Layer 10 of a small transformer language model trained on English Wikipedia (14 layers, counted from 0, width 96).
In attention head 0, each number of a token's query is one row of weights dot the token's vector x. The head spreads its attention over the tokens so far by the softmax of query dot key.

Query weights of the head. A number n stands for (n - 500) times 0.0015.
q0: 625 621 528 529 573 619 468 488 439 473 537 403 401 559 460 523 435 444 475 479 537 510 359 547 444 429 376 601 494 639 485 551 425 576 598 547 521 554 582 329 413 442 429 543 464 470 577 517 449 454 533 510 457 562 520 438 412 601 536 434 491 617 485 534 430 575 449 617 510 636 409 538 538 525 386 413 358 487 605 579 505 477 444 623 486 544 552 562 384 405 553 468 520 466 468 484
q1: 407 440 438 487 463 375 533 470 466 418 444 488 578 452 623 466 579 469 567 474 532 514 545 432 506 552 553 475 503 453 498 396 608 497 493 425 477 441 440 540 478 454 486 493 512 454 509 366 474 385 479 487 601 582 494 427 519 476 510 535 462 417 472 534 566 435 540 561 519 352 588 481 495 595 537 531 522 594 408 478 466 471 549 565 528 469 497 441 537 494 472 551 509 576 478 475
q2: 577 647 656 825 444 207 484 402 740 481 263 613 576 680 539 330 342 639 277 640 570 632 477 594 445 377 154 460 581 325 598 569 601 386 338 390 542 524 573 326 347 543 501 164 565 645 515 557 569 575 612 293 328 656 352 738 638 673 424 507 405 618 488 306 663 542 435 248 519 471 436 673 561 711 737 692 393 416 608 332 743 391 660 278 349 335 326 449 424 746 595 213 385 443 543 525
q3: 448 401 445 513 509 483 508 379 538 489 502 583 585 445 648 595 487 448 477 590 445 447 499 457 369 567 622 555 501 437 392 464 540 441 419 359 580 447 456 381 458 508 540 361 638 536 493 354 521 486 454 623 538 573 583 320 614 558 448 410 610 479 548 416 499 396 419 394 417 474 448 511 560 448 606 543 459 464 513 474 551 494 523 564 452 339 508 454 606 683 437 518 418 483 515 501
q4: 604 420 464 416 567 543 603 466 401 700 428 575 404 572 390 339 682 555 490 609 649 566 434 480 543 546 582 385 658 588 559 581 479 505 399 454 509 405 531 264 558 425 462 575 588 549 490 389 481 642 579 298 576 514 308 604 621 427 480 476 254 755 518 385 425 638 702 454 567 263 577 577 367 424 479 432 534 473 593 398 634 324 584 595 357 410 425 463 479 287 651 382 640 456 392 366
q5: 492 308 501 759 362 361 330 453 509 451 419 387 625 532 534 627 640 590 483 582 512 645 354 423 446 523 513 746 439 414 661 502 524 396 347 279 473 453 549 403 436 408 502 652 548 448 594 529 529 390 641 454 513 515 514 509 714 537 323 662 506 413 608 614 499 432 545 483 484 547 613 540 438 588 483 733 645 543 669 450 456 501 583 549 581 302 601 484 540 592 576 447 553 342 642 450
q6: 412 333 384 536 609 418 582 491 437 567 491 553 565 532 655 611 484 574 446 633 557 442 520 406 393 625 570 621 522 460 451 451 660 448 454 383 630 467 515 454 623 509 585 498 628 583 506 428 539 457 587 425 587 512 551 393 586 493 471 537 442 478 499 697 473 610 451 435 474 293 675 450 421 558 434 573 527 452 403 404 552 516 640 470 498 363 520 493 641 609 469 472 389 401 545 525
q7: 553 476 720 517 538 516 578 423 553 381 488 492 500 315 534 604 579 620 518 491 469 365 456 525 560 417 504 488 640 504 603 617 479 604 385 586 519 538 429 461 406 546 635 496 390 484 287 684 347 312 376 610 543 558 497 518 514 597 600 493 237 434 556 631 433 606 461 521 441 540 472 513 592 517 473 297 631 446 535 570 632 620 315 377 588 289 474 510 420 257 457 635 220 336 424 657
q8: 342 548 640 478 399 578 634 494 531 494 468 333 408 497 600 400 531 544 479 471 597 622 585 478 478 374 584 559 469 484 486 597 263 636 430 534 476 387 595 606 435 445 707 474 406 334 495 573 537 578 689 606 428 570 537 510 398 509 621 366 512 376 336 730 708 463 449 532 626 568 409 390 434 388 464 375 349 327 421 463 575 574 557 617 446 408 374 608 567 340 497 515 425 656 481 485
q9: 718 602 524 465 389 498 435 445 468 253 693 613 703 575 480 697 324 441 616 311 462 603 449 784 368 461 570 404 385 442 405 623 350 638 488 643 514 245 590 507 264 365 216 487 324 404 467 425 435 372 591 421 441 546 492 676 419 435 524 465 568 464 642 591 541 373 689 491 749 415 625 677 583 270 568 526 457 439 350 513 327 534 549 540 343 427 599 581 553 438 575 584 549 564 719 634
q10: 491 671 494 359 486 417 530 575 410 729 510 461 451 430 400 803 482 504 567 580 476 356 475 669 383 713 671 559 353 491 501 430 282 759 454 450 548 526 586 550 497 319 429 671 274 615 316 620 439 355 470 620 401 442 653 686 431 644 443 456 472 417 483 442 465 513 498 397 564 543 456 555 755 442 404 397 410 629 432 513 417 536 528 529 579 382 525 435 432 451 440 344 463 421 521 453
q11: 410 503 490 549 554 486 615 612 691 586 406 525 440 536 451 482 432 594 184 430 441 375 569 378 614 566 574 443 383 597 623 389 614 622 726 688 374 673 600 334 425 446 356 489 585 497 615 222 484 440 530 506 518 484 575 513 483 498 650 423 337 474 529 479 458 626 491 436 485 373 407 569 514 607 576 414 464 550 582 465 434 512 507 475 226 520 403 538 434 537 379 515 524 491 434 692
q12: 434 613 595 318 680 509 614 282 676 689 497 556 549 483 589 476 633 478 493 459 718 491 458 509 505 500 490 548 632 563 665 517 342 367 472 414 486 587 587 536 589 343 670 260 499 408 460 347 391 574 323 707 418 703 390 423 708 747 593 669 441 587 505 439 422 453 522 285 247 309 703 301 411 417 563 579 410 516 674 536 424 339 377 531 571 399 652 491 584 561 188 533 372 539 423 590
q13: 590 557 477 518 482 471 672 486 635 706 438 331 417 354 387 401 402 555 589 622 607 600 558 634 395 589 569 415 520 444 543 621 445 538 681 204 379 500 449 433 462 434 432 589 534 325 468 645 398 775 553 407 510 496 613 366 532 353 480 402 548 592 435 439 224 590 526 397 457 436 631 570 283 653 556 623 295 510 506 632 443 435 446 555 626 460 377 720 500 370 578 720 538 538 527 520
q14: 556 431 396 689 485 588 526 650 617 203 457 569 330 345 558 667 509 554 450 365 563 648 435 730 506 643 460 454 408 609 403 751 467 357 714 489 470 349 391 532 456 506 624 383 646 540 475 592 340 546 537 300 453 494 356 479 590 374 636 659 389 460 283 570 268 274 500 664 553 635 547 515 457 680 512 486 442 357 458 600 607 480 390 345 633 509 401 555 565 711 475 523 498 466 429 570
q15: 498 328 449 617 639 396 377 496 483 610 590 357 591 436 446 429 440 448 430 677 663 469 461 491 522 551 490 606 530 386 475 475 589 645 628 545 557 584 254 472 726 410 569 492 587 454 486 367 817 544 580 409 501 431 536 439 543 434 325 447 501 595 425 661 354 311 565 471 608 391 403 631 555 602 677 393 499 312 512 514 456 478 521 400 616 370 416 641 575 535 518 320 387 274 483 592
q16: 457 526 543 437 464 346 611 393 459 580 358 445 582 491 582 486 517 494 610 616 438 479 602 411 420 484 433 546 564 375 552 447 622 436 514 407 502 350 506 460 390 577 432 498 555 518 532 446 553 532 474 342 486 525 534 528 575 607 398 480 532 571 537 582 452 409 403 438 534 340 639 515 491 564 525 566 493 616 503 446 515 422 500 594 486 395 364 484 600 562 517 588 497 570 575 552
q17: 523 549 490 489 553 429 586 465 300 492 587 538 541 613 548 543 437 600 544 544 433 663 381 559 442 481 397 537 427 498 539 503 540 357 738 559 565 605 661 420 766 467 242 533 254 620 412 519 465 463 447 477 478 643 424 339 508 422 451 616 349 576 609 541 701 489 538 536 583 347 521 642 248 607 438 527 361 284 473 618 268 332 555 284 555 364 483 605 469 401 533 433 671 250 675 602
q18: 545 518 510 595 405 596 421 592 508 486 468 536 383 477 374 504 535 482 508 413 443 453 417 482 522 448 446 479 506 483 555 529 381 519 573 480 406 550 373 607 476 520 533 572 506 522 410 505 513 624 564 481 480 488 528 726 429 383 508 457 427 553 516 502 437 517 590 423 523 556 420 518 557 598 534 501 531 479 507 558 522 621 440 315 553 670 561 569 409 487 545 491 497 540 424 360
q19: 403 588 610 488 245 439 638 257 304 622 473 403 460 380 376 411 593 645 483 489 493 299 544 306 455 488 361 465 589 393 586 388 492 584 613 599 541 386 467 697 387 742 621 621 438 455 334 518 287 522 476 497 578 587 581 517 541 681 336 568 555 543 406 478 361 329 443 518 522 563 522 633 390 584 484 611 396 561 568 471 572 591 475 463 384 473 555 500 416 547 632 692 514 588 591 461
q20: 563 570 476 398 549 658 455 644 527 514 446 450 528 527 435 454 471 556 577 445 446 502 472 480 639 594 549 402 525 506 525 519 369 538 518 585 460 493 562 484 663 521 479 620 398 462 429 528 509 634 526 530 478 522 437 586 441 438 534 422 460 577 454 391 375 622 511 438 528 502 368 582 439 398 505 383 503 525 475 595 532 546 435 439 489 635 399 623 485 358 498 404 481 488 463 546
q21: 358 350 608 560 462 592 644 319 424 681 310 795 657 257 459 274 437 525 631 160 639 640 553 486 471 302 426 369 776 290 435 594 472 421 610 720 440 222 668 555 828 488 568 334 725 495 561 511 475 328 520 428 520 347 433 587 629 567 656 299 307 721 565 385 580 85 211 521 536 442 700 740 452 433 564 499 404 589 577 653 487 584 281 618 343 401 501 204 726 635 642 483 626 704 489 537
q22: 464 594 402 295 346 841 547 462 577 617 489 331 383 435 490 520 566 335 760 486 603 481 464 845 621 259 402 28 374 664 264 562 442 515 692 675 466 575 486 507 262 605 315 516 410 325 630 280 380 473 496 422 324 832 430 589 474 733 674 633 600 410 486 465 531 596 435 322 460 539 438 478 548 513 338 344 485 650 576 637 514 390 499 495 479 687 466 561 346 512 723 297 566 522 442 561
q23: 473 447 437 412 468 448 525 417 710 582 581 468 429 428 480 349 562 453 329 508 506 431 497 615 548 466 544 507 553 419 558 610 463 491 645 444 423 593 514 667 612 652 485 456 374 721 700 541 306 678 548 446 593 476 477 415 448 548 558 405 390 589 600 447 490 527 579 449 328 322 399 596 306 299 453 279 434 391 685 638 532 538 498 557 389 616 445 425 603 450 457 718 490 608 517 555
q24: 684 631 475 359 655 484 453 558 494 586 474 559 549 633 471 540 737 572 623 251 575 317 508 579 582 592 293 506 450 622 428 588 539 528 412 472 279 661 497 398 301 296 341 146 605 549 328 603 550 716 567 568 498 509 528 555 547 559 443 467 371 455 578 494 480 218 385 338 583 585 485 638 470 465 381 404 572 404 482 482 413 745 589 612 428 579 565 390 471 302 400 371 409 567 432 652
q25: 488 459 703 629 574 584 452 468 540 628 488 596 504 593 475 467 446 508 497 681 626 433 514 711 479 628 469 359 464 556 411 753 629 478 457 530 512 345 564 469 496 533 579 424 535 466 604 231 433 507 234 599 340 541 434 479 494 454 594 501 553 351 471 403 589 421 463 609 236 549 625 544 309 642 496 443 415 630 435 661 530 485 590 524 510 354 489 394 541 727 425 495 442 509 462 657
q26: 345 568 343 534 421 558 360 570 598 520 522 230 507 671 596 744 440 642 758 451 538 536 315 657 746 254 527 446 657 377 283 730 603 228 473 637 566 577 527 481 449 519 509 536 225 718 727 663 442 633 493 457 617 702 303 363 611 506 445 443 440 624 680 349 503 398 685 480 438 619 314 574 688 610 709 419 566 554 487 499 535 469 495 373 363 549 393 285 463 153 566 559 568 462 486 466
q27: 559 551 530 462 476 483 472 471 697 778 424 877 445 679 561 392 413 541 550 465 613 732 545 563 546 425 446 623 481 527 375 307 540 529 745 612 498 373 502 516 465 423 290 550 446 591 567 488 484 543 496 600 576 418 274 393 577 543 544 839 349 533 587 421 521 402 495 734 344 455 481 378 511 626 530 676 551 408 377 477 378 575 608 396 400 511 345 456 446 442 306 743 648 430 308 444
q28: 608 549 440 565 427 550 535 753 450 610 446 415 716 399 545 482 347 574 380 485 357 382 344 635 757 685 545 424 539 520 512 381 541 484 582 484 458 557 377 420 340 504 603 522 426 512 486 789 636 553 499 452 383 573 378 517 581 583 497 573 287 520 470 349 496 642 618 347 616 666 615 328 504 610 385 429 484 241 424 395 503 456 334 433 436 592 561 430 553 436 436 422 490 675 644 568
q29: 479 370 787 431 638 555 491 559 520 559 433 695 398 285 402 615 732 613 493 486 423 368 548 496 495 375 469 326 606 574 518 537 635 450 398 392 555 497 449 353 470 645 591 653 561 423 587 445 378 377 491 496 353 488 452 621 638 587 633 504 470 668 595 556 456 439 404 403 193 483 549 281 458 627 324 426 618 526 387 665 410 642 460 654 432 447 484 329 512 645 478 642 413 565 533 414
q30: 406 696 206 302 534 539 659 415 546 578 365 539 680 591 541 412 656 701 418 481 569 522 586 459 312 618 596 597 669 467 381 379 485 300 446 491 354 687 581 472 410 427 626 360 664 315 399 521 612 440 596 621 332 509 198 591 529 489 480 684 512 396 535 432 652 486 694 409 463 415 679 551 507 618 613 447 577 502 376 419 565 644 534 573 606 458 672 259 510 423 260 593 492 464 506 542
q31: 469 466 614 708 485 467 236 532 286 401 555 638 452 621 477 522 568 458 621 567 447 579 306 457 722 734 693 538 576 673 249 646 470 625 453 358 459 519 590 497 557 433 325 271 258 402 345 715 360 668 564 664 454 230 446 611 493 391 442 718 463 685 644 466 583 692 446 485 211 289 653 408 259 522 385 639 464 300 543 423 555 443 577 546 752 532 480 476 623 552 716 620 267 434 263 489

Each question shows a short text with each token's key, already scaled and adjusted for position as the last token sees it. A number n stands for (n - 500) times 0.0051.

Then comes the last token's vector x. A number n stands for (n - 500) times 0.0086.

0 "ed": 456 482 480 588 469 513 765 473 514 473 489 496 501 512 505 485 423 468 433 473 369 499 478 531 468 503 511 527 499 493 491 506
1 " out": 519 514 481 599 470 509 721 472 504 478 495 500 485 497 491 485 390 469 371 477 387 488 478 516 469 512 501 525 475 501 492 489
2 " by": 567 576 484 615 472 528 754 468 519 463 514 503 493 500 503 498 476 480 419 484 363 500 478 518 475 496 510 527 500 484 493 510
3 " that": 554 588 490 615 476 517 760 465 518 475 489 491 498 505 516 497 557 488 406 481 353 503 479 529 471 503 493 521 510 485 494 513
4 ".": 482 592 494 627 481 495 778 477 524 467 496 516 479 518 505 494 559 494 444 475 346 503 480 522 482 503 502 525 518 483 499 522
5 " I": 443 583 494 610 485 521 757 477 526 493 468 527 505 479 481 491 510 515 378 494 394 499 474 492 470 538 510 544 505 492 479 495
x: 423 417 403 531 515 451 544 242 373 483 271 522 712 475 804 425 279 557 502 397 562 373 302 461 389 338 452 684 529 546 472 435 515 414 502 340 427 534 523 472 690 479 558 436 435 595 433 551 490 443 640 471 525 417 667 543 619 513 495 534 437 427 489 497 621 488 568 506 557 565 694 675 509 609 681 699 388 450 521 437 554 450 614 498 619 355 480 459 567 431 552 569 455 439 530 487
Which token does the last token look at most, and with what share of its attention? 4 ".", with about 40%

0 "8": 464 503 484 596 468 527 802 461 524 475 508 519 489 514 499 497 435 475 461 469 353 503 477 532 474 527 500 530 505 479 494 510
1 " and": 519 532 480 591 468 526 781 463 533 455 491 488 500 507 513 499 424 477 442 475 343 507 482 539 476 484 512 534 510 475 480 504
2 " ": 554 580 499 602 493 521 779 469 500 484 495 536 450 509 485 477 492 476 453 469 378 498 479 506 460 561 482 552 498 479 488 494
3 "1": 535 587 502 603 475 546 753 464 505 494 522 540 489 498 473 493 569 500 383 473 409 510 473 533 476 552 501 535 477 476 496 487
4 "88": 483 515 505 595 445 581 703 475 500 462 542 572 477 521 511 515 533 510 415 486 415 519 485 534 504 595 491 549 489 507 484 513
5 "0": 439 595 502 591 471 518 787 463 532 488 496 507 488 525 467 484 514 518 415 486 413 499 471 522 492 564 507 514 487 504 508 522
x: 497 345 391 723 483 439 493 377 536 505 553 419 490 441 713 647 696 563 608 671 466 479 512 425 479 480 476 728 469 529 553 548 636 598 389 373 385 472 390 360 455 384 508 622 438 525 519 477 455 466 623 479 695 431 663 456 453 562 458 489 554 384 426 564 435 539 371 559 632 681 482 327 569 433 311 520 405 138 472 493 552 612 506 449 609 465 638 603 517 530 360 540 471 497 465 366
Which token does the last token look at most, and with what share of its attention? 1 " and", with about 60%

0 " K": 473 468 474 598 471 516 825 461 542 464 496 504 492 508 496 490 421 463 433 475 355 502 478 506 467 507 523 536 524 477 475 495
1 "r": 531 558 479 563 448 537 785 469 523 489 479 509 477 463 450 518 453 458 391 478 385 505 485 525 464 576 519 565 519 483 522 499
2 "as": 546 625 491 540 463 537 773 431 532 521 453 482 519 510 442 514 486 484 348 491 378 496 480 475 519 553 522 506 502 491 504 499
3 "ov": 529 599 488 572 466 499 809 476 545 520 465 509 502 501 463 477 572 477 370 490 400 497 472 465 464 571 518 516 493 530 513 513
4 "s": 471 621 502 557 452 516 816 439 515 514 477 520 498 505 465 483 566 500 364 510 416 495 470 485 491 544 500 533 498 512 507 513
5 "k": 421 630 498 607 463 503 822 473 533 521 471 507 490 515 464 471 498 512 369 493 420 497 475 476 454 550 513 506 499 513 502 498
x: 311 474 428 598 485 469 431 499 595 375 338 421 543 452 653 466 693 467 441 591 541 496 478 425 452 452 594 532 479 575 581 520 485 579 443 435 449 338 563 401 641 593 555 519 569 535 429 532 492 441 586 451 519 713 544 412 680 587 497 563 475 557 387 713 426 439 226 456 420 776 489 429 550 461 401 452 680 416 558 303 386 456 653 507 444 237 501 613 720 656 470 613 326 428 375 506
Which token does the last token look at most, and with what share of its attention? 3 "ov", with about 30%

0 " his": 453 493 476 617 461 531 767 465 528 463 506 478 502 501 519 489 419 463 433 477 340 499 477 542 465 494 516 522 517 482 470 502
1 " work": 518 516 477 587 468 518 807 461 513 499 480 505 507 507 499 465 417 461 402 476 353 493 475 498 463 549 502 497 484 512 508 512
2 " on": 585 584 482 640 475 529 769 469 526 469 516 503 502 516 500 490 477 475 391 479 350 497 474 527 473 513 512 539 504 481 485 509
3 " R": 545 635 492 608 473 522 767 470 500 494 503 515 490 503 480 484 569 478 352 476 355 500 473 485 473 542 501 558 508 493 493 508
4 "T": 486 658 498 588 476 528 828 481 527 510 491 516 524 506 464 487 557 492 381 484 403 495 475 490 474 556 508 542 499 482 512 503
5 ",": 435 601 498 610 481 516 829 471 504 487 487 498 490 511 472 477 541 518 379 484 385 505 474 503 474 534 509 535 505 506 495 505
x: 416 390 462 517 492 463 412 394 467 496 412 370 556 464 826 447 551 513 264 559 481 511 455 507 434 567 511 818 605 454 548 422 570 415 579 528 427 454 618 522 504 589 534 602 441 581 465 653 470 432 595 492 530 493 549 279 538 512 532 411 388 479 451 607 552 495 404 422 462 739 472 334 515 563 595 515 473 369 386 363 575 605 535 318 577 565 562 669 726 338 348 593 392 493 471 560
Which two tokens does the last token look at most, in order? 0 " his", 2 " on"

0 "f": 478 481 480 585 474 499 774 471 530 486 487 496 497 505 498 501 443 467 437 473 372 497 481 514 484 527 506 525 494 504 492 510
1 "-": 517 545 485 590 485 522 747 494 550 478 504 510 487 518 495 502 435 473 402 471 383 499 480 507 502 544 511 518 517 502 473 501
2 "g": 576 580 485 614 471 506 690 479 506 513 489 517 501 503 498 474 528 474 416 483 422 505 472 497 461 541 513 548 510 510 485 503
3 "overn": 551 604 489 572 474 507 747 470 523 500 493 503 501 487 494 470 569 486 394 476 408 507 480 494 463 537 503 521 487 492 514 498
4 "ing": 482 604 492 610 478 532 746 466 508 490 506 518 506 510 500 471 587 500 409 490 411 495 477 495 477 532 514 527 481 501 507 502
5 " B": 450 623 504 603 492 499 726 474 491 495 493 520 501 502 484 483 501 511 376 483 393 496 475 487 473 540 515 542 497 487 484 502
x: 186 495 581 609 541 423 594 344 423 646 371 418 584 657 530 419 681 642 535 644 526 423 518 365 420 580 451 667 448 473 473 424 495 335 326 624 451 475 549 519 628 524 532 460 612 604 454 311 267 494 678 496 488 518 621 480 763 523 505 499 521 412 559 509 441 463 497 585 338 420 561 435 358 497 726 619 458 291 517 431 487 586 627 410 657 563 526 386 631 461 378 561 412 496 499 496
Which two tokens does the last token look at most, in order? 4 "ing", 5 " B"

0 "s": 455 476 472 620 456 532 854 447 526 470 485 509 506 513 512 480 418 462 413 472 328 500 472 529 467 516 513 540 511 489 490 507
1 " were": 519 533 476 617 449 538 830 466 493 462 501 477 504 504 484 494 395 461 378 475 335 494 466 508 478 481 504 530 488 487 488 502
2 " he": 603 590 481 624 456 486 781 477 493 476 450 489 490 502 500 508 494 464 333 475 340 498 468 532 462 535 505 550 518 504 490 486
3 "av": 560 629 489 606 445 508 806 504 511 486 465 494 489 543 498 481 610 481 277 490 400 496 474 493 476 545 519 489 498 512 463 484
4 "il": 452 643 490 621 477 519 787 472 528 501 538 488 473 515 473 513 632 517 351 486 361 519 483 574 502 539 465 461 549 518 480 533
5 "y": 411 604 499 590 443 563 840 467 528 479 476 488 495 513 483 495 542 521 360 505 367 495 468 528 494 542 522 519 470 517 497 492
x: 658 316 479 657 451 463 562 461 579 535 539 340 548 502 779 573 412 401 365 573 475 503 412 536 476 493 444 682 450 529 328 463 605 502 482 447 388 556 462 385 571 450 595 536 520 697 431 675 482 394 584 388 566 526 515 388 656 452 540 388 541 460 488 541 486 600 328 580 483 328 451 534 548 371 510 475 477 465 332 475 465 332 533 623 648 483 742 512 766 652 236 483 435 517 492 465
Which token does the last token look at most? 1 " were"

0 " K": 479 475 479 578 477 513 758 469 533 471 497 503 494 507 497 492 437 471 447 481 384 502 482 505 474 506 518 528 519 482 480 496
1 "u": 525 523 482 562 473 529 729 487 473 507 480 513 525 493 467 491 460 468 415 468 436 503 481 506 475 560 515 558 499 474 485 505
2 "le": 556 572 485 593 482 499 743 481 509 512 474 499 512 512 470 490 483 472 420 474 409 495 479 490 494 538 517 515 482 496 510 504
3 "b": 532 596 491 577 486 513 708 484 533 512 504 491 496 506 453 494 567 486 380 478 415 495 480 517 483 570 522 518 489 524 502 506
4 "a": 472 585 497 572 477 515 744 470 516 510 483 509 505 510 471 488 548 496 421 485 411 496 479 477 488 579 525 533 490 510 522 500
5 " s": 431 620 509 584 467 515 707 470 526 496 486 510 488 519 488 495 494 510 411 507 413 491 480 487 488 568 497 545 503 505 494 502
x: 209 204 456 552 604 314 374 507 526 413 520 338 447 392 708 500 501 570 453 649 564 588 478 543 471 434 552 607 487 423 454 504 435 362 399 387 541 448 499 547 664 588 575 524 597 616 343 523 576 551 528 395 695 486 550 599 566 657 579 522 394 359 512 603 541 422 281 535 500 386 497 574 520 402 601 634 587 284 555 368 513 476 519 486 436 308 582 368 646 682 466 564 398 460 564 589
Which token does the last token look at most? 5 " s"

0 "a": 476 487 481 596 468 512 794 459 527 468 489 511 499 511 511 497 440 472 457 471 354 505 479 519 478 511 517 533 519 483 492 504
1 " (": 523 518 482 603 472 522 794 469 530 465 494 512 498 506 500 490 443 481 426 481 353 509 477 521 480 501 511 537 516 485 480 504
2 "1": 560 571 496 611 479 538 745 460 503 492 525 543 496 497 466 501 506 487 402 478 402 512 473 523 492 563 493 537 488 482 495 494
3 "5": 518 560 498 626 480 516 719 463 473 471 517 555 495 517 478 491 578 505 398 484 404 517 478 516 514 577 504 533 528 465 473 497
4 "6": 463 574 504 545 472 519 755 459 509 463 529 530 480 519 473 491 556 508 427 483 378 512 479 538 502 589 492 534 502 492 507 510
5 "9": 444 598 503 577 465 524 772 458 520 479 517 502 495 517 473 492 520 519 439 494 397 499 473 522 483 569 497 530 480 499 514 517
x: 459 300 574 684 532 460 507 419 568 482 641 456 447 456 600 711 619 624 517 613 569 468 493 409 470 595 419 767 450 497 433 564 533 530 508 322 338 355 363 437 508 449 410 484 456 504 318 514 389 447 685 496 763 473 702 509 321 556 363 453 560 396 515 628 566 547 393 597 637 650 451 375 510 443 319 581 440 287 492 424 556 468 558 521 507 507 650 524 635 512 433 527 415 426 510 370
Which two tokens does the last token look at most, in order? 1 " (", 0 "a"

0 " ": 477 503 484 600 471 530 845 452 526 450 496 528 485 508 517 492 445 478 459 467 316 506 477 530 468 486 515 538 518 465 474 494
1 "1": 539 554 488 589 478 537 803 465 512 507 512 542 520 504 456 490 443 474 393 456 387 507 465 506 470 564 512 537 479 475 496 488
2 "5": 583 568 495 638 470 504 743 462 456 485 512 565 501 534 489 481 536 496 371 482 385 511 467 491 525 575 505 524 503 476 451 498
3 "6": 521 571 498 565 472 521 814 454 526 465 525 545 482 540 471 479 572 497 409 473 360 505 471 527 502 594 501 533 493 503 507 517
4 "9": 480 622 498 603 461 525 832 455 524 479 509 517 496 523 476 487 577 503 423 486 381 495 467 518 479 572 504 535 483 502 509 519
5 ",": 435 587 496 620 483 511 858 468 518 473 489 503 481 511 483 485 537 519 392 477 341 508 474 504 467 513 508 539 503 504 491 515
x: 562 438 456 471 542 459 406 354 517 484 434 427 536 385 741 435 494 536 277 581 515 468 471 460 484 515 448 818 618 531 517 485 551 414 648 476 405 381 664 503 501 529 480 544 546 685 450 737 463 481 618 503 508 454 503 279 509 562 530 397 444 469 430 551 538 483 391 457 503 690 426 316 493 521 586 523 438 325 439 413 545 559 540 272 612 621 624 619 714 397 385 669 341 506 436 577
Which token does the last token look at most? 0 " "

0 " the": 462 505 476 608 467 530 775 455 527 466 503 489 507 496 518 501 433 471 446 479 346 497 477 530 467 491 514 515 520 479 471 498
1 " col": 552 521 474 610 476 497 744 462 518 519 490 509 463 501 497 492 427 476 358 472 352 515 490 503 460 555 500 543 524 531 491 468
2 "on": 570 585 482 621 475 504 757 471 510 511 464 504 516 528 495 508 486 465 445 464 372 486 474 504 495 547 511 514 500 484 520 514
3 "y": 545 583 488 588 469 531 800 465 527 495 466 512 504 512 491 475 566 489 400 483 407 497 472 500 474 558 520 529 492 509 495 493
4 " was": 492 616 499 625 452 529 755 464 487 470 502 481 497 509 484 502 593 501 372 493 371 491 473 508 499 499 497 522 488 489 491 506
5 " n": 438 590 506 593 488 520 775 461 503 509 496 520 493 514 478 511 515 518 376 503 372 505 472 500 453 544 507 560 511 508 480 499
x: 324 454 421 518 564 416 530 452 492 669 502 456 592 469 630 550 472 464 369 574 667 437 452 575 424 574 439 571 558 485 634 340 540 483 524 407 342 287 519 566 551 586 546 468 504 710 251 499 451 471 452 444 589 461 536 457 608 576 646 466 344 343 407 524 451 583 255 582 361 341 515 542 532 559 577 478 340 332 579 471 543 467 408 429 697 357 576 426 855 676 592 594 573 512 577 408
Which token does the last token look at most? 4 " was"

0 "8": 460 503 482 607 464 531 837 456 527 472 508 522 488 515 499 497 427 472 456 465 336 504 474 536 471 530 500 533 505 476 493 511
1 "93": 527 540 483 610 468 519 839 465 535 473 511 524 487 511 497 489 421 472 446 465 341 505 474 531 472 540 502 534 498 479 495 513
2 ",": 560 565 482 609 477 514 851 469 518 463 493 507 489 507 498 491 475 483 427 467 329 510 475 517 473 491 511 534 509 487 489 508
3 " he": 558 596 488 630 459 495 762 472 496 483 456 476 489 498 502 516 582 484 346 483 330 500 473 535 472 522 497 556 523 489 496 493
4 " sc": 424 677 499 613 483 485 741 454 500 484 485 533 474 492 494 467 607 504 350 500 400 491 472 495 481 544 496 510 517 512 474 482
5 "or": 431 616 508 625 489 498 792 468 477 507 456 538 499 491 478 479 517 518 351 480 354 497 474 492 464 537 524 549 487 498 495 481
x: 489 359 284 437 368 382 590 521 406 441 360 283 463 614 581 457 406 606 536 642 708 484 471 443 550 454 533 386 503 571 616 371 842 457 521 477 533 402 585 458 323 530 380 476 442 566 704 593 546 481 478 449 531 512 611 384 562 596 554 420 445 434 477 639 508 365 491 459 433 535 719 563 382 608 764 514 364 563 590 505 592 450 520 532 465 324 537 414 680 592 561 462 680 382 479 484
Which token does the last token look at most? 5 "or"

0 " \"": 464 487 478 621 459 539 804 465 530 465 501 511 495 513 515 494 442 472 439 475 357 503 473 527 474 499 511 537 521 486 484 509
1 "A": 539 534 476 624 463 547 762 481 525 496 492 500 497 505 483 481 409 470 397 475 372 492 468 506 488 526 520 551 504 485 482 494
2 "le": 579 582 485 630 475 487 769 492 483 500 479 497 499 499 470 492 496 455 360 466 355 507 480 505 502 524 493 549 503 484 508 515
3 "c": 512 648 495 625 488 479 777 487 517 520 476 508 481 520 464 459 586 474 383 478 406 491 478 512 524 564 519 513 511 504 511 479
4 "\"": 488 612 489 583 468 521 804 458 516 501 480 501 514 519 481 481 580 497 417 479 371 498 470 491 473 553 513 531 508 496 525 510
5 ")": 439 598 496 604 462 521 809 453 514 486 475 512 494 510 477 484 526 506 418 491 367 502 469 502 488 547 504 521 498 488 520 499
x: 575 236 295 531 449 347 506 423 506 413 392 154 542 556 626 460 613 615 453 522 503 491 492 451 622 583 586 709 604 460 439 488 520 463 457 358 425 399 535 555 616 501 514 493 505 667 554 606 514 453 768 367 574 495 607 495 402 630 550 362 462 479 452 528 640 561 557 417 600 577 381 415 574 493 497 549 486 387 608 390 498 469 418 456 578 394 620 624 642 375 328 406 471 522 542 566
Which two tokens does the last token look at most, in order? 0 " \"", 5 ")"

0 "ric": 467 476 476 587 464 508 770 463 524 486 490 504 497 506 506 487 422 461 419 480 389 498 477 513 471 529 511 534 507 492 496 502
1 "ult": 537 533 484 576 473 493 776 465 525 495 487 502 497 518 511 482 425 464 414 479 371 498 475 511 474 541 506 515 506 491 490 499
2 "ur": 559 578 484 581 474 498 787 463 536 493 479 497 499 506 494 490 506 475 415 471 362 504 481 503 479 532 521 525 526 494 485 493
3 "al": 540 584 490 605 471 514 785 457 525 478 496 500 502 514 517 496 563 491 405 488 354 502 480 530 470 510 508 527 511 484 485 505
4 " h": 437 623 496 604 484 470 717 487 524 500 477 496 485 531 501 464 578 495 367 489 376 494 478 508 471 539 510 541 525 500 474 481
5 "o": 435 643 499 590 480 525 738 468 509 493 462 495 524 485 486 494 502 522 377 484 399 501 482 498 461 574 504 526 499 514 493 497
x: 485 330 507 584 443 473 597 248 472 497 293 564 433 498 583 495 443 501 324 619 605 541 456 442 331 771 635 661 442 404 321 315 609 545 498 259 481 481 656 453 453 557 503 342 496 550 409 500 394 555 434 335 543 444 635 484 448 585 540 459 577 523 532 485 519 493 549 453 565 575 539 539 584 603 509 611 435 386 397 488 504 496 769 493 416 436 511 473 758 626 424 675 438 572 555 464
Which token does the last token look at most? 3 "al"